Layer 9 of a small transformer language model trained on English Wikipedia (22 layers, counted from 0, width 64).
A neuron's activation on a vector x is SiLU(gate . x) times (in . x), where the dot is the dot product.

Input weights of the MLP neurons that the questions are about. A number n stands for n times 0.0021.
n7 gate: 16 -65 -214 168 -4 -52 -67 -33 156 126 225 -185 125 -51 -44 194 -41 128 -57 -110 39 -17 -342 -110 0 -69 240 61 142 -186 245 -221 -290 -35 192 -13 -231 -68 -51 -8 -185 136 63 61 -24 -287 8 -93 -158 -145 -59 89 142 269 19 -12 85 -32 -67 42 -26 -33 100 147
n10 gate: -33 -363 -100 -138 28 -49 120 60 317 -49 -85 -186 335 -97 -66 -38 -79 -29 202 59 167 43 26 -113 21 -8 259 -160 8 143 31 207 -194 373 -278 143 -108 -118 16 -81 -195 29 92 -160 36 100 -48 5 -111 149 -126 -37 -29 104 130 4 33 247 82 -179 36 -63 33 -17
n16 gate: -106 -13 -79 -199 -59 -46 -222 49 17 181 257 134 24 197 -121 88 -78 -98 -306 -148 -91 62 131 270 30 -4 207 -35 190 -27 -214 0 152 -61 0 45 35 -30 350 -155 -32 51 135 5 214 307 -17 -9 29 -199 -185 24 -17 -13 115 223 -39 -26 256 28 -226 -83 243 -98
n42 gate: -27 184 -13 -15 72 76 -53 -65 -55 -59 -33 -109 3 69 123 10 -88 38 -33 -19 84 11 43 32 79 -135 -74 -121 52 162 115 -85 -53 -115 148 49 -49 -80 -29 -119 81 -40 -133 35 -125 -44 24 191 -8 -168 154 -39 -38 -114 -165 -63 87 -35 153 112 88 150 46 -156
n61 gate: 18 -87 -186 -27 -46 -271 -67 -175 136 15 -211 -179 12 -72 -133 202 -11 53 4 -105 135 -44 75 -21 101 -134 142 -97 -61 79 -141 14 -78 31 21 -45 -33 -205 -229 143 218 132 -113 216 294 32 104 -146 -72 133 -23 -151 -76 -4 88 134 -22 -18 154 17 173 73 -25 -34
n69 gate: -44 102 -36 76 111 -297 192 -7 18 116 -9 -62 21 138 -180 64 -79 -91 71 -118 -127 -120 20 -12 -13 145 7 -103 114 -23 133 -71 -101 55 68 46 -64 37 174 -40 -168 -63 -129 54 -176 -168 -91 -180 6 52 -96 56 89 26 -118 39 67 100 -178 -181 -7 209 72 59
n72 gate: 147 0 102 39 -3 34 -311 -180 -45 134 -13 104 47 106 -60 -66 25 -176 7 -72 85 -109 -249 24 -14 -24 -67 -25 -82 -41 73 -125 -130 0 -155 -89 79 87 110 10 101 -193 174 -328 422 14 -55 -97 -184 -7 -48 94 -39 0 95 -58 -7 46 -160 30 84 51 -21 96
n83 gate: -56 11 -91 -192 -78 -37 -19 251 -114 65 -95 -33 -46 32 -121 56 8 56 165 271 40 0 32 166 -11 -22 43 57 -220 -245 67 41 -112 -61 176 270 -27 156 113 -33 -159 284 -17 61 -77 42 -106 17 -210 381 111 4 -64 67 255 127 129 101 -46 135 20 -15 11 -35
n97 gate: -56 71 122 -52 59 -103 40 224 -58 65 10 66 -94 -86 191 209 -11 109 -47 125 37 91 89 156 -64 88 166 25 256 -193 20 97 -121 -130 124 130 -85 45 10 148 79 60 7 -8 -134 -202 20 -46 -88 -18 -93 78 181 11 136 -95 305 -81 66 53 163 -105 31 -320
n116 gate: -25 -30 76 0 -25 -40 57 392 -4 122 -27 -4 -134 -105 -162 -41 -33 -47 37 -301 -11 147 154 129 -154 217 -46 -159 -26 -288 -31 4 155 -48 11 -66 -63 184 110 -75 73 25 -31 71 -132 107 -195 113 144 -76 4 -260 81 119 -252 -28 18 -69 89 -55 -134 180 84 133
n118 gate: -59 -35 0 36 -99 269 -278 167 -218 -147 111 -14 -198 -119 -63 -136 -46 108 -114 103 84 54 51 41 -77 -94 -117 -45 -67 -198 39 -161 -96 23 -82 -29 240 155 81 -198 170 -83 140 0 -72 -42 -108 12 -155 -123 -37 167 -25 40 8 -81 21 -42 -104 191 -4 4 226 44
n120 gate: 0 -19 0 -142 79 32 -125 106 -52 -110 -141 92 -39 29 51 -142 -71 -61 159 -46 16 6 -23 -69 -22 -75 -65 82 0 -76 -45 -69 -203 -167 39 -159 90 -32 3 -100 -30 83 87 -17 -76 146 -68 151 -49 94 -37 -21 -84 -239 -28 122 -19 -113 54 -137 -153 -69 -16 -34
n139 gate: 164 -23 27 -146 49 13 115 -96 -206 -25 -104 -49 60 -21 166 -78 54 4 78 70 -85 -306 -287 -76 -62 22 -101 -221 -139 -170 -7 4 -251 -80 -64 73 -175 0 -49 -139 -139 -161 -57 141 263 112 -63 21 22 56 101 -230 -74 101 -270 67 139 199 -174 -105 207 55 -241 -68
n157 gate: 174 138 -158 73 14 0 -186 -30 -77 155 10 116 295 88 -61 43 62 14 139 -98 -131 74 -181 180 -4 82 -64 -55 -33 -98 84 152 -292 219 32 -121 149 -209 17 109 80 -118 3 43 46 29 -83 28 -186 130 -181 131 -188 -75 285 -55 -33 -139 -28 24 35 -66 128 198
n169 gate: -186 140 -186 -28 -129 73 -39 148 102 -154 18 44 -46 8 -98 -97 8 74 -237 -171 -289 -294 -31 63 -117 -86 -51 57 140 -110 70 44 69 0 139 -146 0 222 120 139 33 -7 31 -190 70 -272 -69 -58 209 162 51 187 268 24 -123 22 68 11 104 -56 56 153 -45 129
n171 gate: -121 -33 24 -83 112 -199 97 106 91 154 -4 52 263 196 41 114 -12 -8 -283 265 -87 80 305 -68 -213 219 -73 81 -86 -56 -73 225 -253 187 -136 211 169 48 -182 -172 46 150 -110 66 -40 -74 24 189 -102 -126 -17 213 29 -60 -158 118 33 -37 77 -200 40 -167 191 9
n211 gate: 25 143 86 -259 83 8 26 63 66 317 86 -101 39 -155 -89 121 79 -81 90 58 -160 -186 93 -143 167 -105 -44 -58 -196 -60 -110 80 101 278 -114 78 -97 21 21 -14 -159 74 -43 -61 191 93 69 117 -153 -99 101 -177 -36 115 -8 -99 164 254 -55 17 84 -94 -49 74
n219 gate: -72 -15 76 -183 97 -178 -147 129 -14 118 -188 100 -118 54 62 -10 -33 149 -45 -52 -120 -87 357 104 -66 129 -122 13 63 -19 69 154 -21 -24 -128 -58 -151 79 67 29 27 185 -254 -185 -75 66 -219 -96 130 181 -19 0 -63 130 21 -218 -107 55 -44 -17 -82 -22 127 285
n238 gate: 52 -146 -134 -24 45 38 -173 99 -174 19 11 -68 -71 163 81 32 -17 -69 -32 -53 58 36 100 20 35 -152 94 -3 -38 -291 -27 -11 -155 -142 -14 170 137 174 87 -118 -29 -3 5 190 -8 -17 70 73 -92 24 -118 -26 -160 33 -24 -14 93 109 -96 95 -81 -157 63 -102
n249 gate: -121 115 0 11 -85 -43 24 307 -46 284 206 -39 -144 55 -12 26 103 160 -68 -64 -61 -138 70 270 -63 275 49 37 151 58 89 -166 5 111 -154 -485 -64 -124 80 0 -215 20 -7 -64 19 -202 80 117 95 -81 -54 -174 8 -8 97 64 44 -86 22 85 38 48 211 -217
n269 gate: -37 65 35 38 -170 136 -92 -188 53 121 -54 -23 34 189 -48 44 -127 132 7 -28 -82 32 -114 -97 -205 88 -61 -28 -141 21 89 67 -78 148 262 108 -3 -74 -244 120 326 -115 3 37 -163 -17 89 64 -150 67 -7 181 0 71 40 46 3 27 34 -26 -26 205 -132 305
n280 gate: 82 18 121 -50 0 -109 86 49 -263 51 -78 -117 -32 235 69 50 -153 54 59 121 -146 -145 125 124 112 -38 -309 -152 22 163 24 50 -87 79 -28 152 -339 36 -154 -137 22 118 -191 -35 -11 44 7 59 21 -82 34 -180 -15 -208 -223 70 11 -129 0 -119 -4 170 82 -188
n286 gate: -280 129 160 -143 -235 46 -72 -377 -109 63 239 -115 -12 153 80 54 -178 64 -136 32 293 94 67 -31 134 -102 -156 269 268 -45 250 52 -18 104 -83 -202 -16 -179 248 47 -172 42 332 92 146 -193 10 70 -231 380 -112 -278 -430 17 -19 339 -70 207 -112 -70 103 142 318 83
n305 gate: -32 -151 -251 89 -84 -45 -208 -17 -12 72 203 -53 -46 31 -102 -83 -13 57 -10 91 -101 118 44 -119 -125 -40 -350 71 -67 57 30 116 99 -62 -100 24 -68 151 3 -59 44 32 30 144 -56 -29 -241 -7 -260 69 114 102 55 -3 209 -68 -19 29 95 60 -7 -23 -38 140
n321 gate: 42 67 164 -107 10 128 -20 58 83 11 -92 -229 -84 11 36 40 179 -199 44 13 101 -112 -315 -58 109 25 -76 -120 -76 -152 -68 6 -136 265 19 -3 90 -133 -108 -87 156 -118 24 -50 61 195 22 36 25 -34 28 321 -7 134 81 76 -60 36 -22 -22 188 7 -82 -182
n7 in: -127 84 -80 71 -20 60 79 -25 0 -105 162 10 -19 -103 -83 84 -105 189 -166 -127 -80 154 -113 -3 125 76 -7 -45 133 -182 46 -157 -151 -41 71 -77 28 82 17 169 112 -131 167 209 122 -105 137 -118 -190 -93 -160 35 -49 91 -49 123 -59 -142 54 85 -298 -82 279 40
n10 in: -116 -199 -118 -46 193 -357 161 83 44 253 92 -30 -130 -109 -103 32 23 -4 -158 -15 -22 -59 -68 30 -163 -7 234 -138 -229 -87 252 156 -126 58 -89 -16 -126 -101 -15 -44 118 -71 98 -33 -48 240 81 -71 109 70 -40 105 -80 40 -75 142 19 336 -80 -150 57 -43 -56 178
n16 in: 48 -158 -222 33 255 -30 74 -100 -8 -4 -131 110 169 277 -148 52 -157 195 -134 -20 -27 66 -122 20 193 -38 163 -14 -20 76 -49 43 -174 222 195 4 12 51 0 305 -224 155 11 315 39 -64 85 -35 -23 54 -227 -111 -173 54 19 108 -4 -127 84 -19 -26 -127 -401 63
n42 in: -99 138 -223 17 121 72 48 -19 65 -114 2 -70 -11 -85 13 -60 119 115 58 60 17 32 170 -76 57 -86 91 -81 85 119 -60 -43 -74 -48 28 -81 -10 81 60 25 -198 -74 -67 -202 23 -122 47 102 207 -141 -8 0 93 -46 57 -2 111 84 34 -22 -28 -81 79 16
n61 in: 101 0 33 18 28 14 -79 -189 9 3 -59 -3 4 119 -118 271 -71 6 29 -162 113 20 30 -119 377 -61 -53 -37 67 67 42 6 33 232 16 54 6 41 -65 174 182 25 24 295 78 -6 145 -154 -9 -43 -154 -109 -93 -90 -48 104 -93 -51 67 -87 -58 -10 3 -103
n69 in: -120 23 68 5 77 -107 32 -149 52 15 -160 -157 -172 114 -25 -5 57 59 57 3 -46 -102 -89 -135 93 -229 50 43 184 -53 79 66 -42 -107 69 -53 131 150 11 88 -213 -103 104 -18 25 -144 92 -9 119 38 -65 34 -34 44 138 103 65 -50 -127 -5 -60 29 -153 -18
n72 in: 146 47 201 -223 -66 -177 104 -77 20 -43 -97 49 197 -203 57 90 7 -173 37 -122 -42 169 -133 -98 -74 160 140 -208 -7 -67 -19 16 65 116 -39 -183 203 -122 39 26 62 56 -31 -137 127 -61 171 84 -10 28 -116 -230 -10 52 70 -42 -50 160 22 -60 -165 -106 -3 195
n83 in: -46 -142 75 10 7 -156 197 172 0 50 -138 155 280 -19 -198 -197 -62 -172 -37 106 107 100 147 117 -72 45 162 -4 152 -42 -17 74 140 153 -119 125 29 32 52 137 -13 -29 -47 171 -148 -65 31 -281 -121 26 -132 -124 4 49 -92 66 36 265 -52 -54 -74 40 -300 94
n97 in: -71 -59 56 19 -131 190 -156 -104 -84 -196 71 -24 46 99 31 -67 -191 -92 -87 -66 99 -273 36 -24 -145 -16 -158 60 45 -256 35 175 47 -127 134 119 14 -61 -67 -292 248 99 -32 52 -161 128 -209 94 -132 -25 7 -65 -38 72 12 -3 -145 0 -4 97 -4 155 65 -154
n116 in: -25 -93 -7 165 37 93 -89 17 50 10 21 -109 103 37 -262 47 -19 -9 -23 -136 -71 121 197 109 -118 237 10 34 -218 -237 93 91 117 55 53 -3 -100 -3 80 -93 131 38 -201 -113 -177 0 -157 147 101 -174 27 32 19 146 -48 -3 -70 -13 -60 -75 48 3 35 139
n118 in: 14 152 101 -215 -52 -23 -152 18 17 -174 141 99 -132 26 -158 45 120 -129 -75 -281 118 -141 4 -41 -11 -178 106 -111 32 96 -26 96 -4 -191 -120 -140 25 149 92 -79 9 84 59 -53 -27 -240 115 54 121 134 52 210 244 59 -123 108 134 248 31 -40 -30 108 -14 -29
n120 in: -70 -66 -238 -3 -72 -165 0 3 96 -97 47 -30 31 -12 88 29 63 -31 -89 -143 -92 49 121 316 -31 121 65 86 -54 33 -42 127 103 9 -17 -107 -37 -187 -85 83 -49 70 92 70 55 -114 -22 -37 14 3 98 -134 68 189 -56 -109 -150 -48 47 11 167 -14 104 35
n139 in: 79 -145 -81 3 138 22 124 -177 -75 -213 128 -111 175 -110 97 -269 -216 -3 -160 37 -93 -38 42 148 111 -29 -140 -82 84 77 -88 -20 -65 -15 75 -236 -118 -30 204 -186 12 66 127 -11 -42 34 129 -81 100 41 7 30 87 227 -215 -13 -20 -17 -70 -57 72 -24 -76 -45
n157 in: 92 -19 -272 35 26 -226 69 113 22 -28 31 -36 161 -44 -146 21 30 0 -19 -140 54 258 -196 263 -19 143 -66 35 -53 16 241 198 -333 280 193 98 34 -7 -33 15 79 -156 -97 44 -58 53 -144 -115 -147 -138 -78 -124 -128 0 -39 -29 -30 -45 -21 21 112 122 148 280
n169 in: -248 125 -119 -13 -216 193 50 150 -237 63 45 -34 202 -154 203 -140 -42 136 10 91 93 25 40 -61 -152 -26 111 185 66 -188 -32 -88 -204 -26 -44 -65 198 126 63 181 -175 -20 -67 -137 -71 17 17 -49 -83 188 199 -30 -24 -65 -44 93 -62 -58 -76 -81 -78 -46 119 -4
n171 in: 307 116 -72 32 157 -26 -140 -62 156 -34 81 -146 70 -152 84 -177 67 -41 92 0 97 54 -161 61 -332 -10 -124 106 7 172 3 -48 195 80 -160 -88 -105 -62 -7 75 100 -55 68 -154 51 -172 -3 -54 -104 -158 55 58 4 -153 57 -271 -39 -45 -23 92 161 128 14 73
n211 in: 17 -24 116 -45 227 7 211 126 13 -183 -45 -71 -127 -15 139 6 101 137 -11 -123 57 -143 -76 14 59 99 43 337 66 -160 205 65 146 90 95 -160 80 34 -111 108 -211 -3 58 -15 -112 -299 97 -148 -10 18 193 165 -80 134 -69 43 -14 -28 -119 -114 -149 -64 141 -22
n219 in: -82 23 137 -21 -87 -175 -44 113 3 -32 -126 48 -113 4 30 -24 -183 0 -44 -154 -95 3 249 36 -53 0 -255 -54 -50 42 -62 210 121 -4 -74 -97 -60 290 -86 87 213 131 -153 -28 161 40 -156 -134 114 102 156 -37 -33 -10 -27 -32 -70 -7 -127 -74 -103 94 206 141
n238 in: 60 -89 0 -18 -43 68 -111 63 -219 -104 77 -30 -198 91 -17 -69 86 -90 -126 61 82 -57 147 57 39 -16 54 -116 -22 -32 33 -73 -22 -93 -107 179 100 146 27 -128 -58 63 176 224 35 8 40 48 -61 -156 0 -64 -3 -86 58 -153 -28 -66 -88 34 109 45 84 -114
n249 in: -81 0 68 84 17 -22 -51 24 -63 152 107 -178 33 128 -38 79 151 12 -86 146 -141 187 86 57 6 -36 -40 192 141 95 -36 -20 -70 134 -146 -163 -124 -101 -28 -17 -25 102 -57 -73 -106 -97 34 -55 186 3 -154 81 -68 104 82 -68 -97 73 74 182 -31 -42 58 -192
n269 in: 0 -48 8 70 27 -26 -67 39 -3 66 -134 30 -167 331 72 -180 -31 -85 35 -10 23 -49 215 -117 120 -69 14 224 220 -265 205 -114 -281 -93 -100 -11 28 81 -10 -97 -76 -71 -127 -66 97 -82 -76 23 -154 63 201 -34 -213 -14 -24 69 69 -133 45 -74 -136 -87 -68 39
n280 in: 7 233 -191 -93 68 52 -171 -32 171 -126 -100 145 61 -228 -48 -22 129 65 116 -108 40 25 -141 -74 -159 119 155 -230 -170 -51 -10 -125 154 -34 -87 145 3 163 70 7 159 3 67 201 -61 24 63 -182 136 -46 -138 191 -7 198 153 -63 -28 144 -38 36 0 -109 68 183
n286 in: -103 32 231 -163 -212 26 70 -137 140 138 313 -215 -13 9 -156 -37 -226 56 -171 49 58 -25 4 -43 112 27 38 66 205 0 199 -8 105 143 -12 -147 24 -110 290 -121 40 214 89 13 86 -84 -89 -97 12 82 -231 -195 -209 -71 98 219 121 151 -35 139 137 90 178 42
n305 in: 42 130 -179 164 -108 -17 -77 -118 116 -84 -75 107 -14 76 -210 18 -55 67 76 154 118 130 81 -263 68 154 -98 64 19 -58 112 174 292 -49 -47 10 -153 112 -22 107 84 74 -105 31 85 65 9 0 -149 10 115 97 -71 30 79 -68 -217 -148 78 12 80 73 -61 111
n321 in: 149 26 125 -3 28 178 106 -21 102 -9 21 -81 151 -3 34 24 123 -180 58 -81 68 -170 -54 8 -46 52 86 -223 -80 80 -19 -117 -169 142 227 105 155 -101 49 -147 14 -11 8 -89 11 88 -41 -16 74 85 -78 233 -54 136 -40 -41 -71 28 88 40 79 84 -53 -12

Each question shows a token from some text and the vector x that enters the MLP there. A number n stands for n times 0.002.

"Reg": 30 -70 166 -274 -18 201 -47 -188 -9 -218 -32 -121 -19 -54 -41 166 116 -164 -242 -144 168 33 -54 -123 228 -64 147 17 -135 -110 -46 -138 -73 -112 107 -98 85 -21 100 -151 71 47 10 51 -158 -12 -17 -222 265 103 13 -120 98 -46 105 -137 -118 26 -105 207 -93 -113 -266 21
Which of these neurons fires most? n321

"featured ": -52 136 28 69 347 11 -148 47 224 -21 159 -114 -50 113 120 82 124 101 137 83 -46 -105 82 -256 83 -157 316 -63 -114 108 57 -91 84 94 212 -23 -39 -55 7 46 -74 -260 -214 71 -204 -166 -22 95 -107 122 12 -171 47 -45 -160 -8 -105 -135 -63 168 2 25 42 30
Which of these neurons fires most? n42

"dou": -40 129 128 114 -129 64 -31 -30 250 -215 129 71 43 -127 31 264 265 -148 -148 -37 25 22 38 -90 64 144 39 -25 -54 10 26 27 -98 8 11 -25 7 62 -52 -1 180 -31 -217 3 -25 -38 -72 -131 -19 -240 -132 40 18 -140 27 130 -56 -111 -148 83 -35 -61 -230 -50
Which two neurons fire most, strongest first? n321, n139

"| ": 236 214 66 108 -160 24 -157 -83 18 -82 -20 -54 18 -24 166 -43 86 113 50 56 -93 -57 -173 98 86 -47 156 40 -56 -49 -108 106 -33 113 120 29 -81 55 125 -56 -197 -127 19 152 -161 -24 -88 -5 66 -95 -3 -28 10 -277 -123 3 -58 -200 -88 -66 -77 -29 -51 77
Which of these neurons fires most? n10

"+": 100 -111 175 467 -55 3 36 -36 -44 -86 137 48 -182 9 -23 173 125 -86 3 101 -174 105 -75 98 -192 80 49 -181 67 104 92 57 -22 52 216 10 -202 10 202 -39 -58 12 -109 71 -169 -121 218 -42 165 -293 62 63 54 -50 -195 -38 -146 177 -158 -37 41 -59 -31 85
Which of these neurons fires most? n116

". ": 141 186 -12 135 -166 -20 -231 -30 32 -55 65 -108 75 27 -15 196 43 99 -105 120 137 -94 -134 -75 20 -32 332 68 72 -81 47 -85 -121 -13 166 15 -166 -196 -65 106 -166 -79 -40 206 -97 -153 4 22 -158 68 18 81 255 -69 62 -26 -83 -78 -34 162 -50 -96 -46 141
Which of these neurons fires most? n7

"val": 224 125 131 74 -11 129 9 -21 166 -91 192 -67 100 98 193 191 175 -76 -229 -68 199 -52 102 -52 109 152 87 106 33 35 -10 5 -206 -130 -3 -207 175 -59 119 72 138 -118 -47 87 -5 59 49 -29 85 130 45 -37 -90 0 21 -104 -190 -103 -135 105 -67 -55 -257 39
Which two neurons fire most, strongest first? n321, n10

"season": 260 -279 144 -59 -94 -2 -42 -77 61 -128 64 -135 -92 17 115 254 254 125 -96 13 -82 19 98 121 38 -70 63 67 -77 188 53 20 -112 -87 121 9 103 -103 126 194 149 -147 -261 8 -59 -183 -24 -206 167 173 11 67 8 -75 -23 121 -71 -136 -38 71 -14 -107 -138 13
Which of these neurons fires most? n61

"co": 19 -117 132 -15 -109 124 -22 -29 -33 -90 5 26 -40 -36 81 209 308 -302 -179 -182 -63 -113 53 53 85 3 196 14 -8 155 -24 -51 -180 3 144 -55 -68 167 3 115 132 -11 1 46 -146 -41 -149 -167 41 -176 113 -100 -19 -191 -90 105 119 143 -67 180 -104 42 -41 -43
The three highest activations, in order: n305, n171, n238

"one ": -170 73 112 -125 -175 -32 -106 -61 -3 -95 53 -6 19 63 237 169 -123 150 -76 54 -151 29 178 71 129 86 150 -90 -111 155 -52 -9 91 35 73 -202 -30 165 113 8 -52 -100 -289 -134 -135 57 -160 26 -102 -72 -131 46 235 34 -41 228 -66 -147 -42 316 -14 319 -19 223
The most active neuron and its activation: n219, at about 0.54

"as ": 116 234 114 166 -32 -89 -86 -21 -38 -71 17 -95 -29 -22 67 259 -80 41 -156 46 31 3 152 -37 -39 -211 280 23 42 -201 -153 169 -36 -162 66 108 18 -117 -52 -22 -126 -32 -214 72 -70 8 -9 -60 -99 58 80 -183 203 -181 -189 39 -27 35 -160 274 -70 -8 55 67
Which of these neurons fires most? n97

"MA": 115 -227 47 -155 97 -115 17 -28 191 -23 31 64 -158 -31 73 86 186 -86 -116 190 5 -83 73 176 125 11 131 -35 -75 54 99 -48 -105 19 179 -232 -48 51 -8 36 90 26 -75 57 -39 -92 -74 33 253 2 82 -16 -85 -209 -10 -255 -94 -25 -293 71 24 118 -120 64
Which of these neurons fires most? n219

"South ": -14 131 40 15 -116 -81 -202 58 99 -282 -84 -16 35 77 192 8 31 -205 -132 134 113 49 199 270 -140 193 -37 -6 -20 159 -12 -72 22 -135 105 -299 -11 -103 74 129 -1 -197 97 10 -45 19 -207 6 98 56 49 -29 81 -246 20 29 -7 -30 -158 -151 -8 -185 -124 -49
The three highest activations, in order: n120, n7, n10

"z": -192 79 34 199 28 29 -107 -143 -59 -238 257 53 122 -117 124 -106 169 88 -49 126 -152 28 -92 125 -7 105 123 41 46 -42 -49 76 -209 -161 159 -67 -225 -76 254 59 109 9 -223 12 -55 80 80 -92 44 6 154 -77 96 -111 109 -92 12 46 -222 17 -73 -79 -175 -7
The three highest activations, in order: n139, n61, n169

"would ": 98 -15 -7 -100 84 36 -268 -200 -78 -40 262 24 -10 -166 80 84 -95 148 -100 84 -13 223 93 -166 38 14 342 -41 -10 101 -64 155 -25 17 -100 -41 189 52 38 54 -42 -221 -39 13 -128 -146 -79 -23 -74 -111 -35 -11 104 49 -265 14 109 -104 -251 159 111 20 -218 68
The three highest activations, in order: n118, n219, n321

"s": -177 -29 224 147 32 -108 -26 97 -12 -103 60 -238 158 19 12 228 75 74 -65 -47 -35 -43 41 -47 27 -83 154 91 -104 -89 -82 93 -173 -173 177 -113 -61 10 117 66 115 -125 -83 53 11 1 42 -27 46 -113 117 16 -29 74 33 -216 31 -29 -270 6 36 -14 -125 87
Which of these neurons fires most? n7

"par": 98 -101 79 197 -166 -11 137 -110 272 -166 203 133 -9 -43 21 -48 320 48 -19 -106 152 56 69 14 -103 280 -32 -2 33 132 -38 -84 -165 -44 84 14 -252 129 152 27 45 -6 -124 87 -268 -33 33 -178 30 41 202 -169 43 54 46 17 -158 53 -111 82 -197 35 -113 100
Which of these neurons fires most? n116

"and ": -165 -93 102 219 -122 22 -217 -116 286 -129 112 28 52 233 43 119 -35 9 -48 -124 96 62 135 33 -154 -37 14 -51 -80 79 54 248 -9 -143 -53 -93 78 144 26 -12 -91 -23 9 86 25 -120 -21 -149 -241 167 260 -81 132 -158 -129 -93 -57 76 -84 207 -22 61 -71 111
Which of these neurons fires most? n305

"al": 66 -23 141 145 -120 -4 -11 -58 39 -20 75 114 195 -115 5 -67 62 141 -226 -14 -93 31 102 -3 -54 -5 -82 -38 -78 78 5 29 -303 -50 -47 -58 -191 -254 227 93 125 44 -149 108 -134 32 110 -125 197 76 65 -95 -17 -101 157 23 -81 -37 -158 186 -58 48 -109 45
Which of these neurons fires most? n211

"Char": -16 -255 165 -142 -210 -2 28 -173 228 -106 5 83 -68 30 -113 148 177 -63 -55 156 272 44 163 -211 74 9 166 22 22 -53 -11 -121 -30 -23 68 -63 8 157 -44 49 72 43 -186 150 -94 -54 61 -165 197 74 148 -59 -27 1 155 -135 -260 86 -185 -13 -42 -109 -163 -18
Which of these neurons fires most? n61

"14 ": -189 181 176 16 -191 13 -203 54 -170 -177 47 -125 -37 111 175 341 53 -37 -26 161 -62 -104 17 59 21 65 61 -165 87 88 51 -73 124 127 -21 -89 96 119 -62 214 -80 -151 -52 -111 -65 -4 -95 -25 -138 -51 47 -127 15 -6 91 -108 -109 -212 -144 271 35 -284 -345 -40
Which two neurons fire most, strongest first? n10, n249

"league ": 184 -62 171 -55 -135 -10 -409 110 -61 -89 176 122 -40 -73 153 245 73 -84 -75 119 58 43 46 65 -49 -140 18 -36 1 98 57 -82 1 -8 20 -174 137 -3 107 -57 -77 -195 -142 -152 -42 -43 46 -270 1 52 87 -189 104 -5 82 193 -174 -121 -37 -173 44 -54 -64 135
Which two neurons fire most, strongest first? n72, n118

"fr": -31 17 192 129 -59 -323 -51 70 196 -114 179 -49 18 -18 -34 58 152 -206 44 27 99 24 87 -21 83 -15 108 29 60 156 158 -122 -209 -55 94 -73 -148 67 168 -54 116 12 30 96 -21 7 -143 -90 19 -74 0 4 -47 -2 2 -131 -27 25 -224 -240 -40 -20 -251 146
Which of these neurons fires most? n69

"v": 11 22 155 -131 -67 -130 -38 15 -19 -304 93 34 87 112 -82 -32 128 47 4 -194 14 -21 1 -13 13 8 -45 143 43 21 122 -66 -270 -9 164 -62 -95 114 196 -40 134 55 -92 48 -137 171 -4 -115 83 65 11 -53 64 -91 132 -104 -56 23 -205 -32 56 -154 -305 -12
Which two neurons fire most, strongest first? n139, n171

"including ": -4 141 125 42 292 -57 -95 132 121 50 170 -32 -28 -109 78 125 -6 65 20 60 -33 -136 61 -141 67 -36 195 37 -149 93 -75 -9 11 103 30 -66 188 55 -63 -76 -150 -152 0 176 -131 -193 -23 27 -203 197 1 -71 177 -273 -85 -131 5 -151 -36 5 -88 -65 -79 161
Which of these neurons fires most? n211

"where ": -36 107 154 132 -126 -33 -106 -96 -1 -199 269 88 92 -29 78 264 -74 -51 -87 69 125 -6 50 -192 72 -105 141 -23 35 -136 -80 254 12 7 85 -24 -67 -6 -55 240 -146 -39 -165 126 -288 -23 -155 50 -86 84 29 -28 118 -101 -68 5 42 -47 -112 331 9 105 68 21
Which of these neurons fires most? n97

"As ": 144 137 183 122 -117 91 -63 -71 -17 -14 187 -35 75 -66 77 430 22 -135 -164 42 -138 -107 109 -163 -100 -245 294 52 -27 -26 -111 104 42 -54 87 35 104 32 80 -215 -93 53 -156 74 -167 32 -187 -68 -36 65 -13 -91 234 -124 -157 -47 211 -41 -136 -75 -24 -31 124 -50
Which of these neurons fires most? n97

"medi": 125 -58 164 101 -32 27 153 -104 50 -122 284 -91 -24 88 -19 219 177 -120 -125 -68 -18 8 26 -32 81 156 16 55 -195 10 31 38 -89 -99 120 -36 4 -59 75 -45 143 45 43 51 39 -2 -317 111 93 49 191 52 49 -102 62 244 -104 50 -70 360 -185 -180 -158 24
The most active neuron and its activation: n321, at about 0.14

"den": -35 -70 60 184 71 -30 35 -47 114 -148 139 81 138 -191 62 145 312 28 -78 13 144 71 48 1 40 114 -22 -63 116 45 64 -74 -37 -212 -42 -55 12 -21 277 178 167 -173 -158 102 -67 134 -82 38 137 37 37 111 27 -110 -17 -69 -120 55 -187 91 -125 76 -259 -34
Which of these neurons fires most? n286

"\\": -207 -177 184 47 -306 23 30 -99 48 -26 -18 -2 -51 -110 117 18 -31 -14 -119 116 -168 -8 -20 -225 12 -4 172 -158 5 -165 67 109 -107 196 170 -109 0 126 -134 62 -60 -10 -113 -27 -242 -110 107 -93 219 -276 90 -74 22 -148 -3 -131 -293 -36 -112 -136 33 -72 -164 -20
The most active neuron and its activation: n169, at about 0.11

"end": -60 57 182 93 -21 -107 32 60 50 -172 57 -67 137 233 30 -37 220 85 -7 36 -21 78 92 -47 181 43 -102 92 -90 75 -34 -109 -163 -9 52 126 172 -32 200 21 164 -7 -114 55 -120 15 -38 -165 34 67 46 -27 160 -106 185 48 -18 -130 -164 113 -129 -122 -199 54
The most active neuron and its activation: n10, at about 0.16

"-": 18 61 34 166 10 89 -129 -49 97 -37 -2 54 146 -46 128 192 -6 -152 -69 -124 -124 -69 78 0 -145 96 141 -3 4 112 -20 166 -134 -66 290 4 -112 71 102 49 -106 101 -53 90 32 -73 388 73 -112 -115 14 -94 103 -148 -40 -31 -300 -201 -60 -8 113 -173 -48 66
The most active neuron and its activation: n286, at about 0.18

"is ": 271 9 26 138 2 5 -79 -79 -143 -234 181 74 89 -84 -10 202 -1 -13 19 98 -80 80 139 -47 26 -70 260 42 -200 -198 -225 57 -105 -44 24 -68 -41 -327 5 -190 -120 -335 34 130 26 -75 -115 10 -223 -102 -74 -57 139 -86 -110 109 -3 -41 -123 187 -34 -28 -10 80
The most active neuron and its activation: n219, at about 0.34

"ox ": 109 205 72 -53 113 -1 -402 -1 119 79 -81 49 81 27 142 107 192 -158 -40 286 -57 11 189 138 -128 66 -15 -33 -76 2 230 -11 -89 60 43 -283 -72 -75 9 -84 -99 -25 -87 -49 -86 104 -50 -61 95 32 3 -120 36 -66 -22 -10 -198 -128 -112 0 45 150 -198 42
The three highest activations, in order: n249, n7, n157

"Don": -26 -196 100 -135 109 87 -89 -208 226 -117 123 -56 49 59 37 107 89 24 -17 150 186 23 -33 149 -6 140 29 130 -184 51 -29 -142 -34 -40 46 -199 -185 70 -44 -326 126 -5 -267 129 -80 -19 -29 -60 107 81 -13 -19 46 -104 223 12 3 35 -182 71 9 -44 -346 79
Which of these neurons fires most? n169